Layer 9 of a small transformer language model trained on English Wikipedia (13 layers, counted from 0, width 128).
A neuron adds its activation times its output weights to the MLP's output. To switch it off is to set its activation to zero at one token and run the rest of the model.
A neuron's activation on a vector x is SiLU(gate . x) times (in . x), where the dot is the dot product.

Input weights of the MLP neurons that the questions are about. A number n stands for n times 0.0057.
n58 gate: -22 27 29 -26 13 7 19 39 22 6 25 -7 14 -30 -11 -23 -7 27 6 -28 6 35 -27 -17 14 -21 -19 -4 13 -1 59 9 55 19 -20 16 -33 17 -22 -38 22 22 37 35 9 0 7 20 -14 -17 -3 7 -24 9 22 32 -16 -2 13 -36 -32 3 -12 15 -39 -5 5 20 46 8 3 12 -27 -19 -43 -14 -9 19 -15 -41 22 -34 -4 -1 -31 29 -22 11 23 -32 -7 -34 -26 22 -21 24 -10 -38 -31 4 -1 -11 -15 8 15 11 5 -4 -3 10 -13 -15 15 5 -16 -17 5 -47 -36 17 -13 22 11 -19 -22 25 -12 9
n82 gate: 37 -22 24 0 -12 46 19 4 13 -8 -43 -19 -11 -28 -27 -59 -17 26 -43 -19 10 15 -37 0 31 5 71 2 -37 -28 -46 -20 3 8 -26 13 0 -10 -25 9 -23 21 23 -15 21 40 -23 0 -28 -31 -25 31 -11 -23 -15 1 -17 -31 28 17 2 -10 -9 17 25 0 7 -4 -19 2 10 6 35 8 22 6 35 -2 20 -1 18 41 43 13 60 -35 -9 -19 -51 0 23 12 -2 12 6 34 -11 -17 61 25 -11 38 20 68 -42 37 -14 -29 8 -40 -6 -1 22 -28 -21 28 22 -34 -37 46 5 -4 20 -18 -63 -15 -32 -2
n130 gate: 3 7 -10 -11 -22 55 -7 19 41 -4 6 44 -5 13 -16 -11 50 -12 26 45 -57 -25 -13 6 -24 18 21 32 -19 3 -7 -20 14 22 -11 34 -48 27 2 -31 24 5 -23 -29 -22 14 -8 18 -8 -44 -32 25 19 -20 62 -16 -13 -39 42 -5 15 -5 17 -39 13 22 19 -16 6 -17 -45 -3 -3 -24 -41 -29 -51 -15 2 17 -21 -15 29 -1 -16 40 32 21 35 0 -2 54 39 -43 -44 -2 21 17 11 22 41 -11 10 -30 16 2 6 24 2 -12 2 3 -17 1 16 -14 4 20 10 58 15 37 -11 30 -24 3 -25 -22
n176 gate: -11 -4 55 -10 -7 41 21 7 5 -10 3 1 -37 4 -57 56 19 15 -9 29 13 52 -8 -27 -16 -22 -4 29 -10 -18 -25 17 10 -6 -15 16 8 -4 -23 -75 -23 -21 39 0 -2 -14 -9 29 19 -10 48 37 5 -1 48 13 23 37 20 5 33 -26 -4 30 10 16 -44 -4 -26 -27 -49 9 0 3 16 0 36 12 38 33 -5 7 -28 -12 -31 -4 13 -29 -9 -33 -23 -13 -12 -18 -7 18 -15 -2 -48 77 -26 9 -31 -6 15 1 -1 -30 13 7 21 -23 7 9 44 -3 38 -7 -8 1 -3 21 26 22 -28 2 -8 28
n257 gate: -3 36 -53 22 -9 5 19 16 12 -23 -12 11 18 -4 -1 -34 -6 15 21 0 -26 9 -13 5 -22 -48 52 10 -14 -11 52 -11 27 2 -10 -21 -19 -60 2 11 -16 8 -11 5 14 -8 5 2 13 15 16 5 -14 5 73 -6 52 24 20 -14 -83 13 -8 9 -8 25 -18 3 12 16 -61 -36 17 11 -1 33 40 30 -9 32 -19 25 31 -7 58 -31 -49 36 5 -9 5 -7 10 27 2 -14 22 -18 -61 12 -5 -19 1 6 -51 -31 11 18 10 4 30 -41 13 -9 -18 31 33 -12 -11 8 9 -28 8 54 13 -1 13 29
n290 gate: -37 59 -43 17 -8 9 -35 -14 3 -19 3 -21 -40 -26 -4 6 5 -31 -25 20 -37 21 -29 -4 -7 2 -10 7 36 -17 26 -13 18 5 56 20 -10 -94 32 -26 17 -4 -10 -30 -16 27 5 7 -19 -1 -30 -6 56 -20 -1 -8 14 -7 23 -20 6 -33 -10 -49 50 11 17 49 -13 -41 -11 -6 -4 44 7 -54 -13 -8 -40 7 27 38 9 -7 -33 5 6 -7 2 -45 19 -6 -9 9 15 -18 -5 -34 19 -15 -28 -13 -4 -24 10 -26 12 24 6 -18 16 7 45 8 38 -5 27 8 -10 4 -4 -1 -5 21 33 -4 -6 21
n58 in: -12 -3 -23 25 7 40 -29 11 1 10 -23 -7 -34 8 4 4 -5 -39 27 7 1 29 7 2 26 12 -9 4 27 20 -13 39 -60 -21 -15 1 18 1 -9 -52 -21 9 40 7 1 -27 17 1 9 -33 -13 19 11 28 -17 6 -1 1 36 15 25 -8 5 -27 14 -4 42 45 -35 7 -10 -41 3 11 6 34 34 -5 -17 1 21 24 -28 23 -21 -2 13 -6 37 -9 22 19 -6 13 25 1 -17 37 6 -27 10 -14 -42 -6 28 -11 26 14 32 -61 5 52 -30 -29 8 -15 -36 11 -18 59 54 -8 18 -28 12 30 -1 -16
n82 in: -7 29 9 -35 -8 0 12 -8 16 -51 -11 -24 -10 19 3 -32 -45 9 -2 -2 24 11 -45 -17 9 11 10 -15 -9 12 -30 41 1 -27 -50 -12 -20 9 -19 10 3 45 -6 -8 9 24 -42 -3 -52 13 4 -13 -5 18 4 -15 -28 -41 53 7 -15 -5 15 -48 -1 11 10 22 3 -5 -29 3 9 -34 -16 9 22 1 6 -12 14 -6 -17 -8 12 -27 -12 -8 -54 -25 -10 -12 14 19 20 -4 -15 -20 26 5 -10 12 4 10 -44 -19 -31 19 19 -13 -4 -12 81 12 0 -8 39 -17 -44 -23 13 -2 -18 -21 -30 14 -32 3
n130 in: -9 4 -8 23 -34 14 46 6 -4 -1 -7 30 16 18 9 6 7 -12 -16 26 -7 -1 33 1 -37 -39 18 10 2 -10 6 -16 -30 32 -1 27 -35 3 -10 3 -8 1 -31 14 -1 24 26 -13 -57 23 -18 18 33 -10 10 -21 -32 -14 54 17 37 9 -9 -39 -10 -11 -3 -55 9 -4 -10 25 3 -41 14 -6 -16 -22 26 27 -6 -6 11 -19 28 12 37 61 -9 0 25 32 11 -4 -32 2 6 54 0 6 46 1 -29 -16 4 36 40 -4 -2 -23 3 -27 16 19 -21 -19 -51 -1 -1 25 -32 -2 22 37 -64 37 8 4
n176 in: 23 -14 8 27 13 -11 1 -25 -12 -51 -35 -27 -5 -1 -1 -3 -49 36 8 -15 32 0 12 -14 -57 -4 10 -29 19 12 25 -10 7 -1 4 36 -4 -9 -37 21 8 16 -6 -2 0 28 9 33 -11 -3 -11 11 22 6 25 -20 -21 -18 14 28 -50 -34 -9 22 12 7 16 18 -65 -35 9 -1 27 -11 22 4 37 -11 1 -22 29 -44 -11 37 -47 16 1 11 -3 -26 -1 -14 45 31 -6 -17 -31 4 25 56 12 -2 -15 22 -4 8 3 -20 -5 -28 25 4 -4 -8 19 27 12 -6 -6 -45 12 -58 -41 -41 45 27 -18 -6
n257 in: -7 -47 37 -19 -50 -17 29 46 18 -6 32 -3 43 -21 1 -15 20 -47 -18 -42 -16 -15 25 10 3 -14 11 27 23 33 -1 6 14 28 -12 -10 34 9 -3 31 30 13 -14 1 0 0 33 -4 -4 -33 19 28 -12 -40 -10 29 -33 -25 -9 6 15 67 38 6 32 12 -14 15 14 -32 17 -42 12 -77 -58 22 -20 29 -50 -31 -18 -37 -59 -38 -6 -2 26 0 10 -8 -16 26 -18 10 -8 -14 -13 18 12 48 -55 28 -6 -2 -10 0 65 -14 -7 41 -20 2 7 -54 13 19 -3 -21 -22 -12 -12 54 28 42 2 -5 2 41
n290 in: -18 -24 38 -24 7 -48 41 -15 6 2 -20 17 17 44 -26 20 -41 -23 -28 24 48 14 32 -27 43 40 80 0 2 17 -63 22 2 79 6 31 10 13 -10 80 8 17 27 -16 12 28 61 -24 17 3 -22 -12 -34 34 2 -18 -44 -12 9 25 -6 -9 29 -7 -36 16 34 -12 41 49 9 -46 -39 -21 8 7 -45 19 11 20 -27 -17 -30 -16 14 -12 32 17 -18 19 -13 -14 -21 18 -29 13 0 -10 15 9 -14 -25 22 12 -31 -31 -9 3 16 -72 16 4 -48 16 -27 -12 -48 -43 32 6 -16 -3 -15 -18 -17 26 -37 -58

Output weights of the MLP neurons that the questions are about. A number n stands for n times 0.0073.
n58: 1 46 -12 -24 -15 0 -14 2 -15 -46 -9 -22 17 5 -3 17 -22 -15 13 -17 -2 1 0 24 -5 -33 12 -18 24 -11 -1 10 17 -6 22 15 5 11 -19 31 -6 21 -2 5 -31 1 21 -1 -11 21 3 -8 -35 -11 18 -3 -21 -12 -11 -4 -31 -14 -6 28 -8 16 3 37 9 12 -3 43 -13 0 -4 -8 -42 -25 4 7 9 3 -5 26 -7 -16 22 4 20 -11 1 -16 -5 -15 -11 -19 20 11 -4 -5 4 -28 4 11 15 26 27 -2 3 -16 -21 4 20 13 30 10 -2 -13 -13 23 0 -21 15 -15 14 6 4 -10
n82: 13 -18 5 5 8 -7 -4 -8 12 14 -3 7 9 3 -18 1 -29 18 0 -12 2 4 14 30 -3 5 -16 -6 0 16 -8 9 -13 16 6 11 26 7 17 7 -19 -12 26 0 -11 38 -15 -19 -81 2 -14 -30 -10 -5 4 2 -4 -9 -23 16 -14 -28 14 -2 -30 -12 -25 5 7 9 -1 14 15 -10 0 12 12 39 9 3 -3 10 -17 10 27 95 11 -10 -13 17 -7 6 3 -20 3 28 4 12 4 7 -34 35 4 -11 16 21 7 6 2 12 1 -6 8 14 11 -9 -24 8 -6 5 24 2 -12 -7 10 -2 0 15
n130: 14 -47 8 -2 -7 -1 -15 -1 6 -47 8 -37 4 -21 -5 -10 25 6 -16 5 -26 -26 16 -27 -2 -2 -2 -24 -20 -6 5 -7 -11 -11 23 -8 -3 -4 7 -31 -22 -14 8 -6 2 27 19 -12 -2 -15 31 19 22 -38 4 32 3 -19 -39 -13 14 -5 20 14 -26 -16 5 -14 -9 -10 -1 -18 -32 12 8 -3 18 -22 40 -9 -28 -20 17 9 -17 44 -25 17 -10 -14 -5 0 -5 -3 18 -12 -5 9 26 1 63 -3 4 2 2 -8 6 -14 -16 -8 -20 -7 -2 12 14 17 -25 3 5 16 -1 4 4 -8 -2 -8 9 4
n176: -35 -15 -4 -7 -6 11 17 -33 -7 17 5 -14 -6 5 -1 10 2 4 19 20 1 -2 11 -7 -6 -33 -8 -35 -4 11 11 -16 15 2 -16 -3 14 11 -9 20 28 -15 5 18 5 18 -17 30 -27 7 10 23 9 -13 13 2 21 -20 1 24 51 -10 9 -1 -31 -14 13 -12 3 -9 31 22 -4 -11 26 26 3 -12 12 23 -1 -6 16 25 -48 -3 1 0 20 3 19 -12 22 -4 -15 -7 -3 -18 -47 -2 -3 -20 6 7 -21 -21 21 -9 -2 -40 19 -8 9 -19 -23 -35 39 33 -29 -21 24 12 -4 -1 -7 -18 16 16
n257: -12 -2 20 14 -9 -6 22 1 -4 0 -1 10 -25 -35 -16 -1 -2 -21 -14 -4 8 -37 -13 -28 30 8 -42 -6 5 -5 -17 -4 -15 -2 9 -35 32 34 -3 16 -8 16 -18 15 -17 -16 26 -23 -4 9 19 26 8 -2 19 11 -40 -10 -5 27 -16 -8 29 2 20 -8 8 -8 -29 -37 -8 -9 -23 6 -22 -4 3 -5 -22 -23 21 -42 3 13 -5 -37 -12 -11 26 4 62 10 -12 8 5 -1 -34 4 10 21 -33 14 -3 -15 -4 -30 26 3 6 51 18 -22 -8 24 0 34 15 -30 24 -5 -22 -7 14 -1 18 26 3 -13
n290: -31 7 30 -32 -4 -6 40 -20 -12 -11 -14 17 -4 44 9 13 -44 28 -51 17 -15 24 3 12 5 5 38 -1 36 -46 -40 -3 13 8 -6 29 24 -5 8 18 8 5 -10 -30 -32 -7 18 19 -53 3 0 -4 3 22 6 -11 -12 12 25 42 14 -25 -16 -12 -12 7 4 8 55 3 20 -36 26 -25 -10 -21 -22 -7 -17 25 -34 31 -23 -12 -34 13 7 12 -15 26 11 -40 -28 -26 20 6 22 -11 11 11 34 13 -7 -5 8 -1 -19 -1 11 -18 18 17 19 0 -8 6 -16 -7 13 -8 -31 25 9 25 25 -4 -11 17

Each question names a token from some text and the token that comes next. It shows the vector x that enters the MLP there. A number n stands for n times 0.028.

Then comes g, the gradient of the next token's log-probability with respect to the MLP's output, scaled to length 1. A neuron's effect is roughly proportional to its activation times (output weights . g). A number n stands for n times 0.0039.

" a", then " part"
x: 4 -22 9 -5 -41 -15 4 -11 13 -7 -20 -37 21 -9 0 1 10 28 -1 -13 -36 -23 -4 15 -15 6 -4 -3 8 -9 0 29 5 -19 13 24 -10 26 19 0 3 2 -3 -2 -1 28 26 4 -26 -6 -48 4 12 -10 21 -2 -8 -5 7 4 5 -4 -4 -9 12 12 -20 9 -14 -8 -31 -12 3 9 -1 -11 13 -19 19 18 5 -2 1 -2 10 36 3 28 -4 -13 -5 20 -1 -14 3 -3 -14 26 -7 24 4 74 -8 -27 10 -5 9 6 15 0 -23 25 -10 14 18 2 -22 14 22 10 1 15 26 8 -26 11 15 8
g: -18 6 -3 -26 -10 2 -52 -15 -26 11 1 -11 21 17 -25 -3 24 27 -45 27 29 -29 -4 -2 7 -41 1 9 1 -2 28 34 -23 -11 -16 -12 -19 26 -12 -2 -29 17 -10 -23 -20 31 -3 -26 2 -14 23 7 -5 12 -26 4 11 12 -12 -32 29 2 5 -19 -30 -16 24 -37 -7 12 -21 -9 -56 -5 8 -5 -56 -16 8 0 53 -17 -35 4 10 20 -15 23 3 24 -46 -10 -29 -52 -36 -31 14 40 21 7 -3 10 -12 23 -9 18 -17 -13 12 -12 15 2 -43 12 -12 10 35 -49 7 4 25 -46 32 -13 -23 -2 -3 -3
Switching off which neuron hurts the next token most? n130

"ph", then "y"
x: 23 20 8 17 -20 -9 13 -7 -14 39 -14 -47 -32 2 -20 -22 -11 -9 -37 3 3 18 19 14 -12 -9 -26 -4 -6 -23 -13 -19 -8 9 16 9 6 49 -9 21 -9 33 -4 18 30 2 42 -5 28 26 -21 18 -2 6 22 38 11 32 -13 42 13 -6 -24 -3 2 6 -13 -10 5 6 -1 -17 4 -7 13 -1 30 17 -2 -8 -2 15 -21 0 -21 34 -10 -30 -14 -1 2 9 -3 5 -19 -21 14 -24 0 -19 -22 32 -23 19 23 18 -4 4 13 -5 -12 -9 -2 -43 15 47 -15 12 19 22 2 -13 42 -30 48 -16 -11 4
g: 13 -8 37 -8 -22 -17 -14 49 -17 23 24 -34 57 1 32 20 4 6 -44 14 19 -1 0 14 34 17 8 -9 11 30 -7 -6 -14 -37 -34 8 -34 13 17 25 0 35 -22 -3 22 -2 -18 -28 12 -9 41 15 -33 11 -2 31 6 32 20 -44 10 -17 51 4 -1 -19 -32 -9 -3 22 8 17 -11 -25 41 4 -5 -7 22 -22 6 11 -29 3 -33 -6 6 31 -9 1 -13 12 3 3 21 -8 -9 3 3 11 -2 -3 -42 9 12 -10 -29 -23 -40 -27 -22 35 -55 11 -61 0 11 35 -2 22 15 -12 15 -35 -9 2 -25 -14
Switching off which neuron hurts the next token most? n82

"ad", then "."
x: -10 6 13 14 -6 15 8 -34 13 53 0 -15 4 -9 23 -3 -30 8 11 -1 -11 11 16 8 -6 -9 12 10 -5 -9 11 -5 21 19 9 -5 21 14 2 -40 -18 -10 -14 1 -4 4 18 -22 45 -19 -5 -10 40 20 23 -13 25 -10 5 9 2 0 -35 -2 -68 -7 2 -9 -21 1 -10 -33 -29 -3 14 12 36 18 17 -2 10 28 12 42 -14 46 10 27 2 -23 19 -9 27 3 -11 -2 19 14 -6 -11 -23 19 0 -2 29 24 -12 7 27 -21 5 -7 -13 6 17 54 16 -14 8 -8 15 -2 36 3 -21 -14 -18 -1
g: -29 -29 8 14 15 3 3 1 3 -2 -21 -31 27 -24 -29 -57 -4 -23 4 9 -34 -27 -6 -74 -11 23 -10 5 11 -2 -35 -43 26 13 -22 38 -7 -14 20 -2 7 -23 14 6 -35 -1 33 -9 11 -18 -35 1 30 -2 14 28 8 -7 1 -13 4 1 -5 -27 -18 3 14 -16 45 3 -14 13 4 -15 -6 -23 -9 12 0 -2 -31 33 -29 15 -16 0 16 6 14 40 -18 -24 6 -20 -34 33 22 -7 12 -56 7 5 8 -39 -6 -2 -27 -25 -38 11 -16 -19 -46 -3 1 -25 55 -19 -19 22 36 2 7 12 -28 15 40 -5
Switching off which neuron hurts the next token most? n257

" Br", then "un"
x: -3 -4 2 31 22 19 1 -18 13 43 18 -22 -6 10 0 -24 11 24 -6 39 3 -2 -16 12 6 -1 2 10 -11 -12 3 5 -2 22 -31 -22 3 56 1 -2 4 26 18 -3 17 2 2 9 51 -27 -28 2 5 -4 -12 8 17 -12 1 -20 11 -12 -16 -8 -21 -18 -22 7 -13 25 10 -4 -17 -4 -32 -19 11 -2 12 -24 30 27 1 -8 7 -7 -18 3 3 -28 33 37 -8 4 2 55 -8 -27 6 -19 25 35 -7 3 21 31 4 16 -23 -5 -17 -7 27 -16 22 20 3 -22 7 -9 -6 5 55 -16 4 1 -25 -11
g: -20 23 -42 -10 5 10 21 -44 1 -26 -1 1 -32 5 -34 0 -44 -22 -14 -20 -6 37 -14 -22 -4 11 -32 15 -19 -21 -7 25 3 -2 -26 4 25 0 24 -26 23 -6 2 -24 -24 2 -17 -30 9 16 41 -35 -15 -35 24 16 -16 -5 9 -9 0 -34 45 -13 -45 -22 -14 11 -20 -18 4 -14 -36 -22 -10 24 -15 -9 -35 27 14 -4 15 9 12 -11 34 -3 -8 -11 1 34 -26 -16 11 22 -1 -9 9 19 -5 -7 7 32 4 -38 40 -60 -52 -15 14 25 12 -19 -2 -30 15 40 7 -6 -15 -46 -22 -12 27 -15 32 31
Switching off which neuron hurts the next token most? n58

"ick", then " 9"
x: 12 -5 9 26 15 12 8 2 -12 35 -1 -14 2 24 -3 -18 -14 9 21 -2 -10 6 10 27 20 22 -16 23 -1 4 -20 -16 -21 -14 10 28 0 22 32 -37 14 -7 17 -5 12 11 12 -10 38 -19 -36 -13 11 4 -4 -19 11 -1 -28 22 0 0 -14 31 -10 2 -30 -2 -17 19 19 14 -27 -24 24 8 3 4 3 34 8 -6 -14 -5 27 76 -11 -10 -3 25 19 20 -3 -36 -10 23 4 0 -28 -33 -14 36 5 -9 14 -4 11 -12 -5 -23 0 -9 -23 3 3 16 15 20 -2 13 13 1 26 4 17 11 7 12
g: -20 -20 29 28 -7 -31 -22 17 0 22 -10 32 -28 -21 -6 11 7 -1 40 7 -43 2 -23 10 35 9 2 -12 -55 9 29 -42 -40 -26 1 -23 -5 -39 -23 47 -12 37 -33 -28 5 -12 16 -13 -14 4 -32 29 -34 38 4 -4 -1 18 21 -23 2 31 72 12 -7 3 20 -50 -1 -21 15 -5 -16 32 -9 6 -12 7 8 -62 30 11 7 -20 -5 16 -22 3 -14 -3 11 8 14 18 23 -44 4 -6 0 12 5 14 8 1 -10 -5 29 3 -16 -44 -5 -1 34 -6 29 29 -21 2 39 -3 20 -6 0 3 9 -12 -2 3
Switching off which neuron hurts the next token most? n257

"ant", then " coach"
x: -14 2 -11 -15 -13 -21 17 8 -4 20 7 -46 12 4 -13 -10 -18 -3 -14 1 -4 -10 21 -5 -12 -3 -7 10 -21 14 2 -22 -4 8 14 -35 -14 9 32 -21 -26 -31 0 -18 33 -16 28 8 40 -10 -4 9 5 -11 -12 -2 -7 30 0 4 20 3 0 -26 -6 8 -15 -20 4 -10 -40 6 -14 3 -23 2 3 -29 -12 6 -25 -7 -12 -3 -5 61 -3 -7 15 29 12 12 12 -13 -16 16 -4 3 -44 -21 -22 54 -19 7 3 7 11 -3 12 -7 -8 9 -6 14 3 2 19 -2 -8 -8 -11 23 -23 8 -1 29 5 -24
g: 39 -2 23 -24 23 1 1 -38 -37 -6 44 -29 31 -9 29 -8 -21 27 17 -15 -4 -11 -11 -1 -2 5 31 -24 -6 -42 -2 -14 -2 24 -3 -14 31 -14 25 -26 -18 23 2 -5 -28 -7 -2 20 -8 -2 7 -33 13 -2 -38 -41 -27 31 12 -20 23 5 57 6 -38 19 -24 11 -2 1 23 14 12 37 0 15 52 49 4 -19 -41 -7 -4 13 21 1 -38 -24 28 -20 4 14 9 16 20 33 -12 -4 -8 3 1 -14 -19 16 6 -18 27 -10 10 10 44 -36 21 -2 1 8 -29 -17 18 13 -4 27 45 9 30 15 -33 -51
Switching off which neuron hurts the next token most? n176

"pec", then "ially"
x: -1 26 2 4 -36 30 -17 -12 -7 17 10 -47 -21 3 -2 10 23 -6 5 31 -25 -8 7 -1 -6 11 -7 -3 19 -18 16 -18 -7 -23 -18 6 -24 12 1 0 -3 5 1 7 -14 38 -17 -27 30 17 -16 21 -15 10 -42 20 47 10 21 38 27 -30 -22 -18 -19 6 -24 33 33 -31 9 -7 -12 -3 26 -2 20 -29 -20 -18 16 20 -9 -11 -8 -3 -1 17 12 18 -1 14 -8 15 -5 56 11 -8 22 -2 -26 50 -14 -7 19 4 -12 6 32 -17 19 10 -4 5 -22 3 13 7 8 1 4 1 -40 18 -5 -41 -6 -12
g: -81 -16 -26 -42 37 0 -22 -2 17 4 -55 -7 -24 -35 -20 -1 -26 -6 9 9 -1 -48 -17 -2 -12 9 -4 11 30 -51 -8 -35 34 15 -15 -28 -19 -39 -25 9 -20 -10 -12 2 -14 -3 22 -15 -3 -28 56 -24 12 37 -41 -10 13 12 36 16 2 13 -22 13 -39 -29 20 -18 -18 -34 24 15 31 2 -23 -18 -14 -2 -15 -44 -11 -15 -10 10 19 6 21 -1 4 15 4 39 -26 1 11 3 -10 8 7 34 -25 11 -12 -1 -6 -35 -8 7 -49 -13 6 -5 -18 -15 19 11 17 8 -13 -23 -9 -2 4 13 4 -35 -15 6
Switching off which neuron hurts the next token most? n257

" re", then "v"
x: -9 -27 2 -8 0 -6 -13 1 15 15 -22 5 8 -18 11 19 19 -22 -30 3 -3 38 8 -17 3 28 -2 43 -7 -25 -2 22 7 46 -3 9 5 22 -1 -10 4 6 0 10 -42 -5 -25 -8 50 -30 12 25 -31 -19 -23 15 -36 12 4 -36 17 15 13 -27 21 2 -18 -3 -4 1 7 -27 -18 4 -6 -30 -5 -41 4 -19 -1 19 -26 -7 23 -23 10 29 -3 14 -3 10 3 19 13 15 -10 7 -4 3 36 33 -10 -6 9 14 39 -34 8 -19 14 5 -12 -24 -18 23 -19 5 -15 15 -11 -38 14 6 -6 6 -22 3
g: 6 5 -33 30 -14 -38 -35 30 2 -5 3 4 11 -19 15 -29 -5 5 -11 24 12 21 -3 -5 -5 0 0 25 -3 23 57 -2 -34 30 4 15 -7 18 5 -37 31 0 -4 -18 15 -17 13 19 9 -31 12 22 -13 0 52 -31 62 -38 43 -29 15 46 -5 -8 -14 31 -8 14 12 -1 31 -16 4 -9 -27 25 8 -13 12 -6 -40 42 -13 32 19 -6 -38 -14 6 8 -45 -40 18 -9 -23 23 27 25 24 11 4 31 24 34 11 22 12 -4 -12 27 -39 2 18 -5 26 10 -17 -7 6 -8 -9 42 22 28 8 -15 24 -20
Switching off which neuron hurts the next token most? n257

"or", then "ot"
x: -4 1 -6 15 -10 4 -5 -28 -15 8 -23 -12 -3 -16 17 -6 18 0 -11 27 -40 31 55 2 -6 -2 7 35 5 27 34 10 0 -37 6 -4 -10 8 -12 -11 -3 -30 -1 -2 11 13 -4 6 54 -13 12 -12 13 -8 -19 7 -5 23 17 -14 -7 2 -34 -47 -14 29 -32 -26 14 -11 -1 -19 43 -1 0 -7 38 -4 18 -22 -10 2 -3 -13 -5 54 -20 2 6 12 2 -9 4 43 4 0 -23 -30 6 -15 13 11 6 24 -11 39 27 -4 10 1 -4 18 -10 -37 13 12 10 2 21 15 8 8 20 2 22 -7 -23 7
g: -4 14 6 -21 -3 18 30 -14 -17 -2 -20 -6 -15 13 -12 28 26 47 4 12 -20 -13 35 40 -14 -26 -41 -51 -20 -12 -13 -14 -6 -15 -72 27 17 19 31 14 -5 -9 16 -3 1 23 -14 2 -9 -1 -17 63 10 36 -37 42 -7 22 12 25 1 13 39 -8 -40 16 -8 -10 -3 1 21 29 18 -31 -4 7 -18 -3 -4 -2 -15 0 11 -30 30 -7 2 6 31 7 0 -4 13 5 19 5 -20 -41 -37 -16 -18 7 -20 -5 -26 34 -17 -37 -23 56 5 21 9 12 -16 -11 -9 -13 -26 -40 -19 -3 14 -45 -6 -24 -13 28
Which neuron, switched off, raises the next token's probability most? n290

"t", then "z"
x: -2 -35 -3 14 40 14 -30 -11 9 29 13 -1 4 -17 1 -40 11 20 15 19 -40 21 31 7 -11 -7 -1 -18 19 35 22 -46 3 21 6 -23 -6 21 12 -14 -30 6 0 19 35 -3 5 -11 47 3 -8 10 -9 -2 5 23 19 -8 -16 3 -16 -24 -12 39 -15 -18 -1 2 2 11 -12 27 7 7 -2 52 1 9 -10 21 22 21 -9 9 5 46 18 -18 23 -4 37 13 30 -4 9 16 -10 0 -18 -13 -8 27 -9 11 9 -7 -4 2 -5 -1 17 3 -32 9 8 -7 -11 15 23 11 -17 -25 13 -9 -15 -3 -8 0
g: 21 -8 -1 8 -24 9 -26 8 1 2 -23 -20 39 6 -16 -27 -44 -8 46 17 24 10 10 7 -11 -7 29 9 12 -18 22 -6 7 -4 13 18 -41 -11 -12 2 -22 -16 -36 41 14 -11 13 -33 -3 -6 -9 55 -8 27 -17 12 70 -13 -5 4 -16 -16 -20 43 51 29 -18 -31 -13 6 12 -34 15 10 17 21 12 -2 9 30 -9 32 -6 -25 -9 -8 5 5 3 -30 -16 0 21 45 13 -27 -14 -1 13 16 -1 -26 16 -10 -35 23 26 2 38 -8 -3 -6 48 -3 -23 19 10 -10 12 -34 -43 -14 -11 60 -35 -17 -15 16
Switching off which neuron hurts the next token most? n257

" women", then "'s"
x: 21 11 5 -21 6 2 1 13 5 5 -13 -49 -29 -31 8 1 4 9 -17 -10 -4 -9 10 -1 1 -4 -17 -29 24 40 -17 4 -21 -1 7 16 -20 26 30 -48 -38 10 11 -16 -3 5 -13 4 42 -24 10 -13 -19 -9 -11 -8 -32 -12 4 16 3 7 -10 -17 -24 -1 9 36 -9 -12 -23 -28 -16 9 -33 -13 -1 -22 -1 -9 3 -16 10 -1 6 36 -7 5 -10 0 -3 -18 1 -19 -37 20 -22 17 -7 1 34 54 -2 -2 28 -3 9 -5 -6 -25 -23 -11 -5 21 9 -24 4 -1 -36 -15 -3 22 34 -27 8 7 0 -9
g: -5 -4 -17 6 27 -19 0 1 -26 14 -8 -15 18 -57 -13 27 19 6 -27 21 -21 24 -11 19 13 -5 -3 45 7 -5 28 -13 -2 41 -17 -5 12 -13 -18 -27 -41 6 14 7 19 29 18 45 -3 26 -2 5 2 -2 28 -20 5 -22 15 -17 9 -24 6 -5 -46 -42 47 5 26 53 -31 2 -6 -27 -5 -15 -9 20 6 -15 23 -45 11 -6 39 -8 -32 29 -25 -19 -7 16 6 24 -1 21 -29 -22 -26 27 -8 -14 -47 8 -8 8 -15 -35 -20 -9 -10 -61 -25 4 15 0 8 -28 37 -10 -35 -7 41 -12 -5 27 -4 27
Which neuron, switched off, raises the next token's probability most? n58

" st", then "rang"
x: -3 -14 -8 0 4 -22 -16 -3 8 40 -9 -47 30 0 2 -3 -3 -6 3 4 18 21 -5 15 -25 16 -16 5 9 19 7 -10 4 18 18 0 0 68 4 -10 22 32 -19 20 -15 -29 15 -20 34 28 7 3 -33 -8 19 9 1 3 6 -2 8 8 -2 -5 -7 12 -5 -4 -25 6 -2 3 -12 -2 39 -8 1 -8 9 6 -10 6 -4 21 -20 -18 5 2 -12 -43 -3 25 15 19 8 28 1 -5 -21 -28 35 45 -20 -13 -4 0 11 -9 12 -30 -8 -16 3 -9 -2 5 3 -20 -4 -5 -11 13 20 -28 -49 39 -33 -14
g: -9 23 -47 13 -8 -24 15 -19 -2 -27 37 -21 70 -4 -11 -17 4 78 7 5 -14 -21 -3 31 -12 -22 5 -12 19 13 33 24 9 -20 30 33 15 -36 -23 0 13 24 12 9 7 -5 -41 -15 6 -9 1 -16 9 -6 -19 2 -3 -40 -11 64 -38 36 -31 -10 4 -6 10 -12 24 -30 26 9 -2 -41 -27 -2 18 12 -7 5 11 8 23 14 1 -4 25 -16 -14 -5 -7 17 -30 -3 -18 28 -7 -7 16 5 -6 9 -29 18 26 6 -47 22 37 -6 20 22 53 6 2 12 -28 -20 -7 15 12 38 3 7 -6 -14 15 -34
Switching off which neuron hurts the next token most? n58

"ick", then "ly"
x: 15 0 0 10 5 13 21 -3 -12 27 4 -2 -2 7 3 5 -7 4 20 -3 -23 20 13 33 2 24 -12 -3 1 -11 -14 -1 -6 -51 9 8 -7 23 22 -32 28 -4 -11 -22 7 27 9 -21 58 -32 -11 -6 9 9 9 -14 12 -7 -23 -8 -7 -27 -27 32 -12 -18 -6 -4 -12 28 -3 15 8 -11 41 -4 17 15 -8 11 12 15 -4 -2 24 50 14 7 -9 -4 15 0 6 -17 -26 10 -12 -19 -8 -36 -27 40 10 -7 27 -14 -13 -20 -23 11 -9 -8 -19 3 -16 7 0 23 -8 17 -18 7 -4 15 35 23 9 6
g: -20 13 4 0 19 -20 29 8 4 -18 26 57 -23 -8 26 26 22 -36 -23 -10 34 6 -12 -1 -11 7 21 18 19 -3 24 -9 9 7 5 49 3 -13 37 18 35 23 -8 3 13 -42 27 9 10 -17 28 -23 -24 9 43 -14 21 13 17 30 28 26 13 -34 1 -10 39 18 -9 22 -6 -19 2 -12 1 -3 -39 -15 3 66 6 -38 26 32 -3 -21 -27 -7 -12 4 1 -19 -56 -24 17 34 -13 25 5 -13 -15 -6 -28 11 25 -35 19 20 22 35 27 -18 14 -15 -3 16 -23 18 1 12 -32 1 -55 1 -5 32 9 4
Switching off which neuron hurts the next token most? n257